Layer 2 of a small transformer language model trained on English Wikipedia (12 layers, counted from 0, width 64).
Take only the direct path to the model's output, skipping the later layers: a vector added to the residual stream pushes a token's score in proportion to its dot product with that token's output vector.

Output vectors of the tokens that the questions are about. A number n stands for (n - 500) times 0.0044.
"and": 364 648 690 359 507 584 464 593 557 473 376 503 410 634 706 401 508 390 406 516 523 570 515 675 503 439 554 510 511 487 525 653 557 309 345 549 425 698 340 393 500 369 704 323 489 465 604 466 372 536 447 597 593 544 548 561 551 479 553 529 432 450 460 265
"ild": 509 685 611 319 518 288 583 533 312 515 620 381 471 500 423 416 602 520 533 587 474 667 547 650 628 531 520 639 597 550 349 538 394 732 451 592 531 571 351 397 525 547 621 519 440 447 486 590 362 428 421 431 333 469 447 694 759 345 567 478 553 462 497 468
"ment": 303 744 619 281 442 421 766 471 468 620 738 237 504 523 705 725 459 193 511 342 594 419 484 431 674 479 640 393 530 534 627 551 487 716 638 388 494 520 188 493 547 649 630 568 446 491 504 635 594 448 450 572 581 596 448 466 645 310 443 603 427 567 744 485
"ished": 399 707 529 553 550 508 552 365 284 652 309 327 303 514 397 448 528 424 367 342 655 405 527 639 357 547 509 677 561 581 493 662 391 430 415 427 616 543 219 591 589 559 730 604 458 557 422 380 365 217 424 534 647 376 564 568 663 355 544 493 415 686 583 333
"ced": 294 582 535 520 282 396 528 423 464 482 544 517 326 523 621 359 477 476 431 363 531 418 451 418 493 784 723 647 378 23 598 686 335 522 486 492 652 633 625 543 547 526 348 657 427 444 261 395 468 365 319 678 574 642 316 592 556 472 546 435 297 727 485 258
"als": 340 643 509 414 549 564 536 538 423 551 688 550 500 455 440 641 417 563 561 419 379 666 476 596 552 688 600 470 522 481 550 610 432 452 372 509 540 436 489 548 516 508 627 503 374 478 398 710 461 587 404 553 262 266 486 490 525 473 476 604 402 373 627 482
"ld": 353 455 463 419 383 467 482 391 391 619 504 369 438 443 466 436 299 558 586 512 593 404 604 511 630 587 304 657 687 342 427 659 561 477 527 744 508 581 308 604 585 732 585 466 408 727 390 338 466 519 337 468 425 694 503 542 457 389 587 322 466 706 678 439
"ain": 581 692 645 487 613 343 540 560 438 647 626 374 503 512 487 646 503 605 373 522 465 462 316 713 703 537 599 657 540 317 534 355 627 543 489 592 502 588 509 488 529 449 548 459 448 704 567 472 457 621 611 607 682 325 592 679 679 402 471 415 542 531 491 310
"ec": 506 678 457 443 394 515 482 519 542 636 290 332 532 511 483 674 494 415 556 477 567 610 700 622 547 598 676 682 477 446 561 638 473 603 392 437 506 538 556 532 512 531 340 625 484 542 448 408 445 604 657 662 546 359 265 614 537 484 489 343 452 450 389 390
".": 550 489 431 352 601 524 366 560 517 490 453 520 485 468 525 475 496 523 529 486 452 535 562 502 416 470 492 394 343 464 621 419 582 493 581 494 467 392 490 498 455 582 489 619 490 439 665 421 543 417 447 557 414 549 504 406 546 497 451 447 614 382 385 411
"iversity": 475 510 398 438 471 492 604 414 345 541 477 508 430 357 705 588 496 446 293 529 563 328 638 471 535 388 692 605 521 395 443 456 391 602 526 595 557 663 376 419 737 519 556 320 424 719 247 553 375 607 438 708 463 601 397 713 500 433 507 291 188 524 633 440
"ry": 427 647 577 391 513 598 531 384 349 319 384 409 521 438 466 481 478 591 468 568 483 365 392 449 445 342 747 553 438 294 492 503 466 510 541 523 466 462 453 519 527 500 540 587 384 497 446 661 392 465 459 390 560 607 350 654 632 470 560 328 538 577 503 245
"usic": 449 495 480 490 564 330 521 500 385 714 343 635 409 438 480 400 515 456 367 459 512 333 725 686 599 614 624 650 617 456 396 471 270 651 237 409 524 782 357 331 653 468 336 676 435 531 282 504 357 179 443 637 460 422 385 672 465 279 467 645 399 513 496 303
"les": 503 617 566 552 561 372 515 216 411 385 590 387 449 500 371 529 240 464 500 357 557 520 413 544 573 447 599 508 490 595 567 690 551 507 385 615 586 539 561 366 531 465 654 650 506 504 286 612 440 574 153 349 430 432 407 684 647 382 485 347 390 489 611 517
"ter": 449 496 542 368 594 627 598 466 434 586 377 467 422 533 573 433 647 304 492 355 494 387 475 439 564 497 432 535 334 480 544 656 497 442 533 506 558 408 527 534 597 451 563 700 477 769 293 547 432 640 221 463 491 414 388 733 389 548 378 476 449 700 575 461
"ily": 518 545 646 396 517 278 611 326 430 646 512 401 435 430 398 359 263 297 363 590 553 568 492 513 446 664 556 734 408 175 329 658 564 538 513 474 536 758 229 416 632 716 557 663 431 692 454 464 391 479 197 584 432 493 292 480 458 422 528 377 266 455 526 409
"mer": 322 434 696 571 481 381 530 475 375 623 601 625 482 549 698 640 497 348 463 328 591 238 606 474 500 667 563 877 526 396 685 444 437 553 458 500 562 557 458 413 457 580 536 622 447 470 436 442 588 481 478 475 520 634 419 775 524 580 472 341 470 714 513 491
"inal": 369 640 514 726 476 279 515 409 397 374 711 432 431 510 631 677 224 395 414 500 538 445 569 396 484 427 637 603 463 325 513 401 424 442 371 698 548 468 346 398 593 573 548 520 390 633 304 404 438 535 349 603 552 714 583 691 536 549 478 642 367 467 365 426
"it": 371 597 414 507 554 562 460 646 381 339 281 448 536 546 400 416 648 574 373 575 646 529 566 526 442 520 451 572 405 541 561 698 451 409 380 482 494 521 487 437 560 493 645 516 465 480 509 487 289 577 517 493 347 488 541 449 404 554 481 471 407 395 552 563
" more": 489 593 621 331 467 441 534 513 489 540 581 471 456 487 513 507 406 378 364 437 433 473 563 530 528 655 467 541 507 493 504 362 509 495 581 372 644 401 543 426 508 606 454 563 482 412 493 434 448 515 273 514 469 543 513 498 537 430 577 487 458 718 450 421
"ann": 456 712 577 405 468 282 572 566 238 623 625 524 447 546 497 546 403 517 554 551 506 280 518 746 511 636 538 615 704 426 452 457 557 444 433 489 477 569 443 446 583 481 754 404 440 454 472 632 525 497 594 549 525 478 454 544 513 522 490 547 457 554 566 426
"one": 385 545 523 504 497 634 561 479 785 374 562 541 347 444 560 572 340 413 484 578 560 648 407 570 511 397 660 611 500 509 459 534 548 653 508 494 519 451 525 276 561 382 624 556 486 478 615 506 585 468 456 585 480 482 566 598 665 421 508 292 434 629 503 366
"==\n": 541 693 497 271 521 268 623 279 432 506 575 526 511 473 428 437 453 372 461 456 403 494 440 409 603 500 571 500 553 590 561 536 661 571 307 652 602 524 401 478 626 596 464 476 511 344 403 584 541 483 523 719 386 401 430 595 498 428 577 633 447 659 444 618
"r": 350 553 489 433 586 322 538 374 373 518 299 679 566 463 572 606 495 565 520 582 511 417 359 509 505 312 624 657 455 550 541 513 546 380 368 567 484 387 690 542 425 361 660 537 441 485 560 578 510 539 462 500 599 684 461 476 560 500 444 458 568 567 529 517
"ad": 289 617 544 617 527 579 474 493 427 668 454 514 412 608 647 348 470 548 561 491 526 668 467 447 600 644 405 713 531 636 609 644 553 532 348 594 483 503 457 476 526 483 619 361 510 512 518 401 564 512 480 485 361 432 530 449 504 444 457 466 555 409 495 314
")\n\n": 547 457 509 579 349 307 621 463 559 537 459 553 478 506 542 408 532 537 408 333 458 305 727 527 494 560 631 528 424 553 587 522 477 503 476 536 562 476 340 348 524 588 487 583 432 749 510 703 419 285 473 438 587 412 503 534 591 386 536 237 460 438 662 431
"out": 515 532 615 456 465 624 478 342 459 437 567 319 481 617 576 718 358 384 449 483 509 601 635 568 628 724 500 710 476 378 562 533 596 606 462 546 529 709 628 492 465 337 606 512 504 646 619 473 439 575 413 489 521 503 524 554 726 461 654 548 500 365 434 209
"uring": 641 479 528 474 537 278 582 353 286 598 301 254 442 379 880 614 446 471 422 459 331 500 601 518 592 487 555 697 547 469 357 304 554 688 554 524 530 694 570 463 728 782 738 504 407 549 585 651 507 540 381 690 524 457 496 401 656 354 471 272 442 755 598 556
"ts": 395 536 524 305 445 408 608 318 376 662 539 273 356 628 493 568 517 340 602 386 570 341 670 388 625 482 264 302 352 405 387 756 626 519 392 459 525 514 477 618 561 454 410 663 478 340 265 523 568 543 326 551 635 472 407 709 577 522 453 347 416 411 439 561
"ric": 338 540 618 440 560 493 522 304 301 462 322 349 397 464 601 503 601 661 457 524 568 469 516 473 748 523 550 549 455 311 547 584 612 466 495 439 455 432 500 545 507 361 669 690 409 707 456 609 437 490 456 454 402 601 429 551 347 515 643 419 571 645 443 387

Each question shows what one neuron of this layer's MLP adds at an activation of 1. A number n stands for (n - 500) times 0.0025.

n56: 488 478 493 489 481 506 465 516 491 493 514 511 504 488 501 489 464 482 487 500 527 516 503 514 495 535 485 495 538 514 492 469 511 481 503 475 476 490 502 483 504 492 506 475 501 484 501 512 497 506 520 499 503 504 491 473 478 474 497 490 487 505 504 517
Pushed up most: "ann"

n50: 516 388 482 551 651 519 566 472 518 454 385 374 415 516 464 525 431 511 448 523 527 565 512 449 404 455 462 517 385 547 431 588 631 536 460 485 517 597 551 555 465 492 440 495 471 481 528 471 558 478 500 475 434 542 460 550 518 532 529 468 591 575 550 541
Which of these tokens does it push down most? "ann"

n57: 499 490 500 496 501 503 490 496 488 514 507 505 501 489 483 492 488 501 499 510 488 497 491 494 507 497 501 492 511 500 496 482 503 485 487 503 487 500 495 507 496 505 493 510 501 499 493 505 488 493 495 504 497 498 498 507 507 498 504 505 496 505 499 496
Which two tokens does it push up most, strongest first? "usic", "==\n"

n60: 504 522 497 498 553 398 511 443 513 604 515 478 529 475 528 504 462 515 390 423 600 512 548 489 541 538 493 570 568 522 401 521 434 531 428 616 483 446 499 513 536 551 435 366 557 386 586 517 501 545 561 612 538 481 611 533 507 552 479 432 544 497 584 543
Pushed up most: "uring"

n25: 396 532 453 393 518 491 690 418 426 483 559 529 358 563 483 340 421 485 472 516 463 509 519 436 489 553 616 631 506 527 581 521 613 525 437 528 545 379 509 576 587 447 487 462 316 438 587 476 490 510 488 539 529 664 548 574 493 421 459 523 506 559 538 456
Which of these tokens does it push down most? "ec"

n158: 513 539 469 518 522 513 531 452 453 445 501 526 443 487 503 511 495 501 509 556 462 424 516 503 592 505 530 491 467 515 509 502 482 512 524 489 476 545 521 518 499 519 529 523 490 488 438 501 502 452 468 509 502 498 470 502 528 511 462 501 416 502 465 519
Pushed up most: "iversity"

n142: 422 563 577 592 484 759 594 435 571 463 534 543 515 589 597 568 368 628 646 545 383 421 438 531 637 562 566 404 456 551 553 557 612 513 552 522 515 386 434 548 509 465 649 528 450 398 546 317 397 604 492 424 366 328 589 707 593 622 397 361 407 631 461 508
Pushed up most: "one"

n87: 482 497 544 477 443 518 604 529 647 340 519 383 268 425 542 511 375 423 421 456 489 524 613 463 382 513 496 488 609 500 663 524 518 428 508 422 233 469 412 482 571 425 534 517 379 622 398 544 592 396 453 428 577 411 558 472 502 370 498 467 425 525 483 376
Which of these tokens does it push down most? "r"

n140: 460 495 513 491 533 543 499 496 488 422 490 464 470 442 494 527 521 499 506 543 580 515 473 463 506 555 506 421 486 510 476 448 522 513 455 503 492 529 461 472 445 546 502 506 490 451 440 505 508 475 445 517 504 500 502 499 530 513 514 492 524 475 496 514
Pushed up most: "ts"

n72: 472 559 523 521 592 524 383 478 523 453 478 543 553 537 580 410 521 461 444 546 602 501 352 555 357 531 595 508 485 632 490 585 659 512 527 399 399 426 529 502 402 469 479 522 507 433 587 459 396 589 352 476 528 475 350 382 465 470 435 511 411 497 613 403
Pushed up most: "and"

n26: 453 413 426 595 515 511 770 466 523 492 539 553 418 584 338 549 464 529 477 516 469 604 427 466 473 462 459 550 525 471 543 491 555 508 529 508 426 429 488 545 535 411 618 553 418 448 581 609 502 508 423 446 431 338 533 482 395 390 404 535 472 451 513 568
Which of these tokens does it push down most? "ced"

n180: 521 475 566 450 527 507 611 467 507 517 473 497 441 409 542 531 492 530 521 570 554 458 528 430 520 540 464 512 613 501 438 624 496 461 464 567 494 607 418 492 477 490 437 443 582 509 439 518 400 510 545 621 543 588 489 481 492 496 525 503 482 519 479 422
Which of these tokens does it push down most? "."

n184: 489 501 555 504 504 520 446 464 499 515 486 511 537 466 503 487 531 565 514 534 501 506 484 456 525 506 538 442 506 494 492 545 536 464 475 483 468 545 447 526 491 485 479 575 441 546 515 519 493 498 559 503 498 524 474 499 448 519 507 518 476 469 464 523
Pushed up most: "ric"

n51: 516 475 503 507 493 517 478 507 484 485 504 508 500 537 500 467 506 499 489 490 497 496 483 517 492 478 519 487 506 531 486 501 510 484 484 480 492 528 483 495 503 503 494 487 507 484 510 531 511 531 516 501 489 496 479 459 499 512 508 524 498 485 493 489
Which two tokens does it push up most, strongest first? "and", "it"

n55: 533 581 515 488 454 585 392 611 350 475 447 443 484 450 635 462 419 504 592 666 609 559 277 579 436 532 428 572 531 358 450 471 573 484 486 485 424 600 471 504 458 410 612 437 437 476 481 562 465 552 588 526 465 510 358 436 605 611 542 423 714 422 512 642
Pushed up most: "ann"

n71: 550 422 454 540 476 531 257 566 462 504 545 491 649 512 484 599 526 592 374 552 516 560 632 469 378 505 444 597 560 496 548 578 577 419 411 506 524 522 405 670 480 558 557 554 740 468 575 579 446 515 512 427 481 495 450 488 498 456 590 478 527 522 518 535
Pushed up most: "it"

n53: 474 478 519 483 473 474 417 439 481 539 548 376 308 389 473 380 460 564 514 340 463 453 510 639 422 565 528 488 537 481 507 454 404 437 417 464 413 466 501 547 471 490 481 475 462 469 469 590 471 548 505 540 554 569 474 597 504 523 461 493 429 479 599 492
Pushed up most: "ced"

n92: 513 461 462 448 492 486 563 489 485 501 497 575 465 477 463 499 500 471 542 475 496 491 497 532 472 526 492 540 554 513 483 516 488 492 523 459 455 461 530 486 532 414 541 494 495 473 524 503 515 494 561 509 525 451 536 476 491 556 495 488 478 456 510 499
Pushed up most: "ann"

n156: 514 579 456 535 437 573 469 466 542 477 523 491 505 362 502 512 459 486 515 526 512 463 502 536 532 479 501 519 527 610 453 438 481 514 530 522 396 453 514 486 488 483 533 589 502 447 485 480 550 454 502 565 596 500 581 484 448 565 565 530 472 501 499 512
Pushed up most: "one"

n70: 604 416 518 540 556 471 522 560 500 594 470 494 436 513 483 468 595 514 476 557 470 579 480 491 545 483 529 439 413 552 516 494 604 558 521 454 474 409 505 491 458 491 462 463 549 440 520 539 489 439 425 526 489 481 467 447 475 438 370 546 462 472 483 434
Which of these tokens does it push down most? "ld"

n110: 426 488 537 599 495 605 456 465 473 441 501 571 366 564 484 364 550 609 431 405 421 636 467 428 467 545 537 719 607 564 619 568 680 453 379 567 335 405 656 447 443 508 561 497 460 532 651 474 427 567 449 558 559 587 461 575 592 368 460 512 453 506 508 472
Pushed up most: "ad"

n109: 469 645 481 462 448 587 465 498 532 485 492 504 519 519 440 523 487 510 453 577 432 528 517 446 475 537 557 537 454 510 532 488 522 428 426 568 359 523 505 487 598 454 482 599 407 496 481 474 492 539 526 508 501 532 501 461 423 584 494 491 516 467 560 498
Which of these tokens does it push down most? "uring"

n75: 496 485 565 455 565 428 537 536 414 523 480 474 449 570 484 429 581 546 598 621 474 532 521 512 520 599 516 524 319 413 489 474 523 525 331 535 453 589 541 522 580 590 409 421 457 537 523 497 429 466 523 554 535 615 472 509 640 491 397 488 496 509 551 394
Pushed up most: "ced"

n187: 463 425 605 493 524 530 634 527 572 412 448 489 427 670 474 479 592 433 449 449 606 500 459 492 499 489 521 387 527 498 401 505 513 478 412 621 500 523 481 441 540 431 465 625 422 509 456 453 410 519 489 556 570 382 453 609 464 577 537 478 557 572 528 561
Pushed up most: "ter"

n12: 531 495 489 518 505 526 473 518 489 483 491 518 531 496 510 510 518 484 504 482 503 499 525 498 512 476 519 505 520 519 488 493 528 518 489 508 520 497 478 523 530 485 486 481 491 535 485 472 529 484 504 513 501 488 489 502 517 510 508 492 463 506 503 501
Pushed up most: "iversity"

n35: 420 636 558 464 515 520 451 400 511 540 557 536 671 574 529 454 439 566 565 463 625 557 427 452 501 469 461 526 479 485 501 578 473 506 477 489 440 490 434 488 555 461 476 556 403 576 521 578 545 461 328 513 493 530 589 419 528 455 479 541 546 517 571 585
Which two tokens does it push up most, strongest first? "ment", "les"

n6: 525 558 545 667 514 509 567 526 478 433 483 631 477 597 497 445 502 493 584 557 580 449 466 499 537 535 477 511 532 477 498 512 476 356 512 371 445 574 471 481 538 537 470 545 557 495 444 587 543 527 409 448 530 530 550 444 342 372 514 613 506 525 447 466
Pushed up most: "usic"

n42: 442 474 569 476 400 441 532 505 512 491 502 464 466 501 451 407 489 456 606 454 503 580 613 482 418 445 450 416 525 430 430 509 526 420 388 593 564 542 593 520 511 581 479 584 449 491 445 485 494 558 347 603 462 462 494 455 522 567 434 494 601 550 538 438
Pushed up most: "ts"

n170: 568 540 572 497 578 670 409 560 554 460 581 527 433 419 548 500 498 473 399 455 557 500 472 535 384 447 438 448 421 508 533 439 526 509 542 477 478 554 577 564 443 546 534 533 477 509 471 479 435 507 465 474 479 441 423 456 427 507 538 563 598 482 476 479
Which two tokens does it push up most, strongest first? ".", "ter"

n2: 532 556 469 471 490 499 594 507 501 519 476 456 479 534 524 458 522 517 420 409 509 401 502 490 581 508 530 507 560 549 449 513 540 503 483 482 539 546 462 536 472 517 496 447 586 538 432 501 419 478 580 489 520 491 541 492 549 460 502 503 516 512 543 499
Pushed up most: "ished"

n171: 506 662 459 512 558 550 501 621 452 335 520 582 540 559 481 558 560 421 506 576 624 482 484 419 456 466 388 426 412 572 526 474 638 510 498 490 486 527 429 536 590 422 646 520 503 551 394 430 547 409 486 524 545 439 559 448 310 533 476 535 426 603 449 637
Pushed up most: "it"

n4: 485 424 444 487 535 414 468 505 625 533 444 462 378 377 415 466 399 419 546 393 486 477 482 489 543 452 360 482 491 473 415 596 588 518 527 547 475 514 352 540 561 519 488 448 450 460 511 467 499 553 502 520 471 526 489 440 515 494 541 539 459 556 485 492
Pushed up most: "ld"

n48: 642 595 401 561 400 368 778 524 466 651 551 453 321 566 529 494 455 450 586 415 484 495 559 408 588 516 486 404 641 453 391 503 590 434 506 551 364 595 542 513 417 552 378 496 502 543 496 538 508 511 551 547 556 474 498 524 556 592 458 456 536 594 502 440
Pushed up most: "ts"

n32: 505 530 502 325 512 479 613 570 483 494 536 484 398 538 394 364 521 487 511 541 517 537 527 483 453 438 574 608 553 424 434 438 422 568 581 570 405 526 279 535 377 441 546 482 563 496 565 456 457 489 644 359 388 451 512 526 453 466 506 530 575 566 496 635
Pushed up most: "ild"

n117: 545 532 486 528 503 471 591 452 502 527 559 519 567 440 523 545 540 490 602 508 541 485 474 540 509 495 570 558 454 473 463 486 461 464 497 452 538 533 515 496 487 536 542 443 490 549 405 450 557 487 512 532 504 553 516 562 469 544 464 556 496 435 458 462
Which two tokens does it push up most, strongest first? "inal", "iversity"

n18: 495 437 517 552 529 535 647 506 495 559 477 560 323 535 604 516 479 551 366 477 495 467 530 460 406 485 507 597 494 506 539 554 449 449 588 501 520 532 518 520 439 462 495 537 472 539 589 505 527 461 522 396 531 496 528 646 489 468 433 443 469 508 519 489
Pushed up most: "mer"

n173: 428 499 558 512 524 387 630 441 508 522 595 447 469 421 497 520 486 495 628 471 476 520 477 484 570 535 452 613 483 423 457 436 444 448 507 502 471 525 568 452 516 466 489 485 563 526 565 458 536 453 507 552 547 456 462 516 479 488 516 615 584 530 428 476
Pushed up most: "ain"

n120: 467 556 604 390 550 453 456 434 618 477 470 547 429 477 462 583 454 504 515 540 506 517 462 427 521 408 623 540 581 374 497 501 414 538 585 636 366 386 448 498 461 383 541 496 346 493 505 589 471 454 411 371 366 520 487 506 431 442 333 567 445 538 473 498
Pushed up most: "ry"

n177: 584 560 524 529 373 457 321 448 480 497 595 517 372 539 468 489 489 594 465 531 497 523 441 505 366 549 573 541 483 440 531 452 578 449 547 406 495 427 439 442 570 546 523 530 488 450 497 548 504 485 507 543 571 472 520 554 563 391 534 485 615 494 539 496
Which of these tokens does it push down most? "ter"

n188: 482 546 535 472 627 475 507 490 556 538 521 455 670 452 523 539 544 550 507 536 592 563 459 522 564 485 543 466 479 572 574 593 519 584 383 499 410 550 542 598 486 517 585 512 521 502 470 469 516 476 595 472 534 553 519 429 551 598 368 503 587 459 438 497
Pushed up most: "r"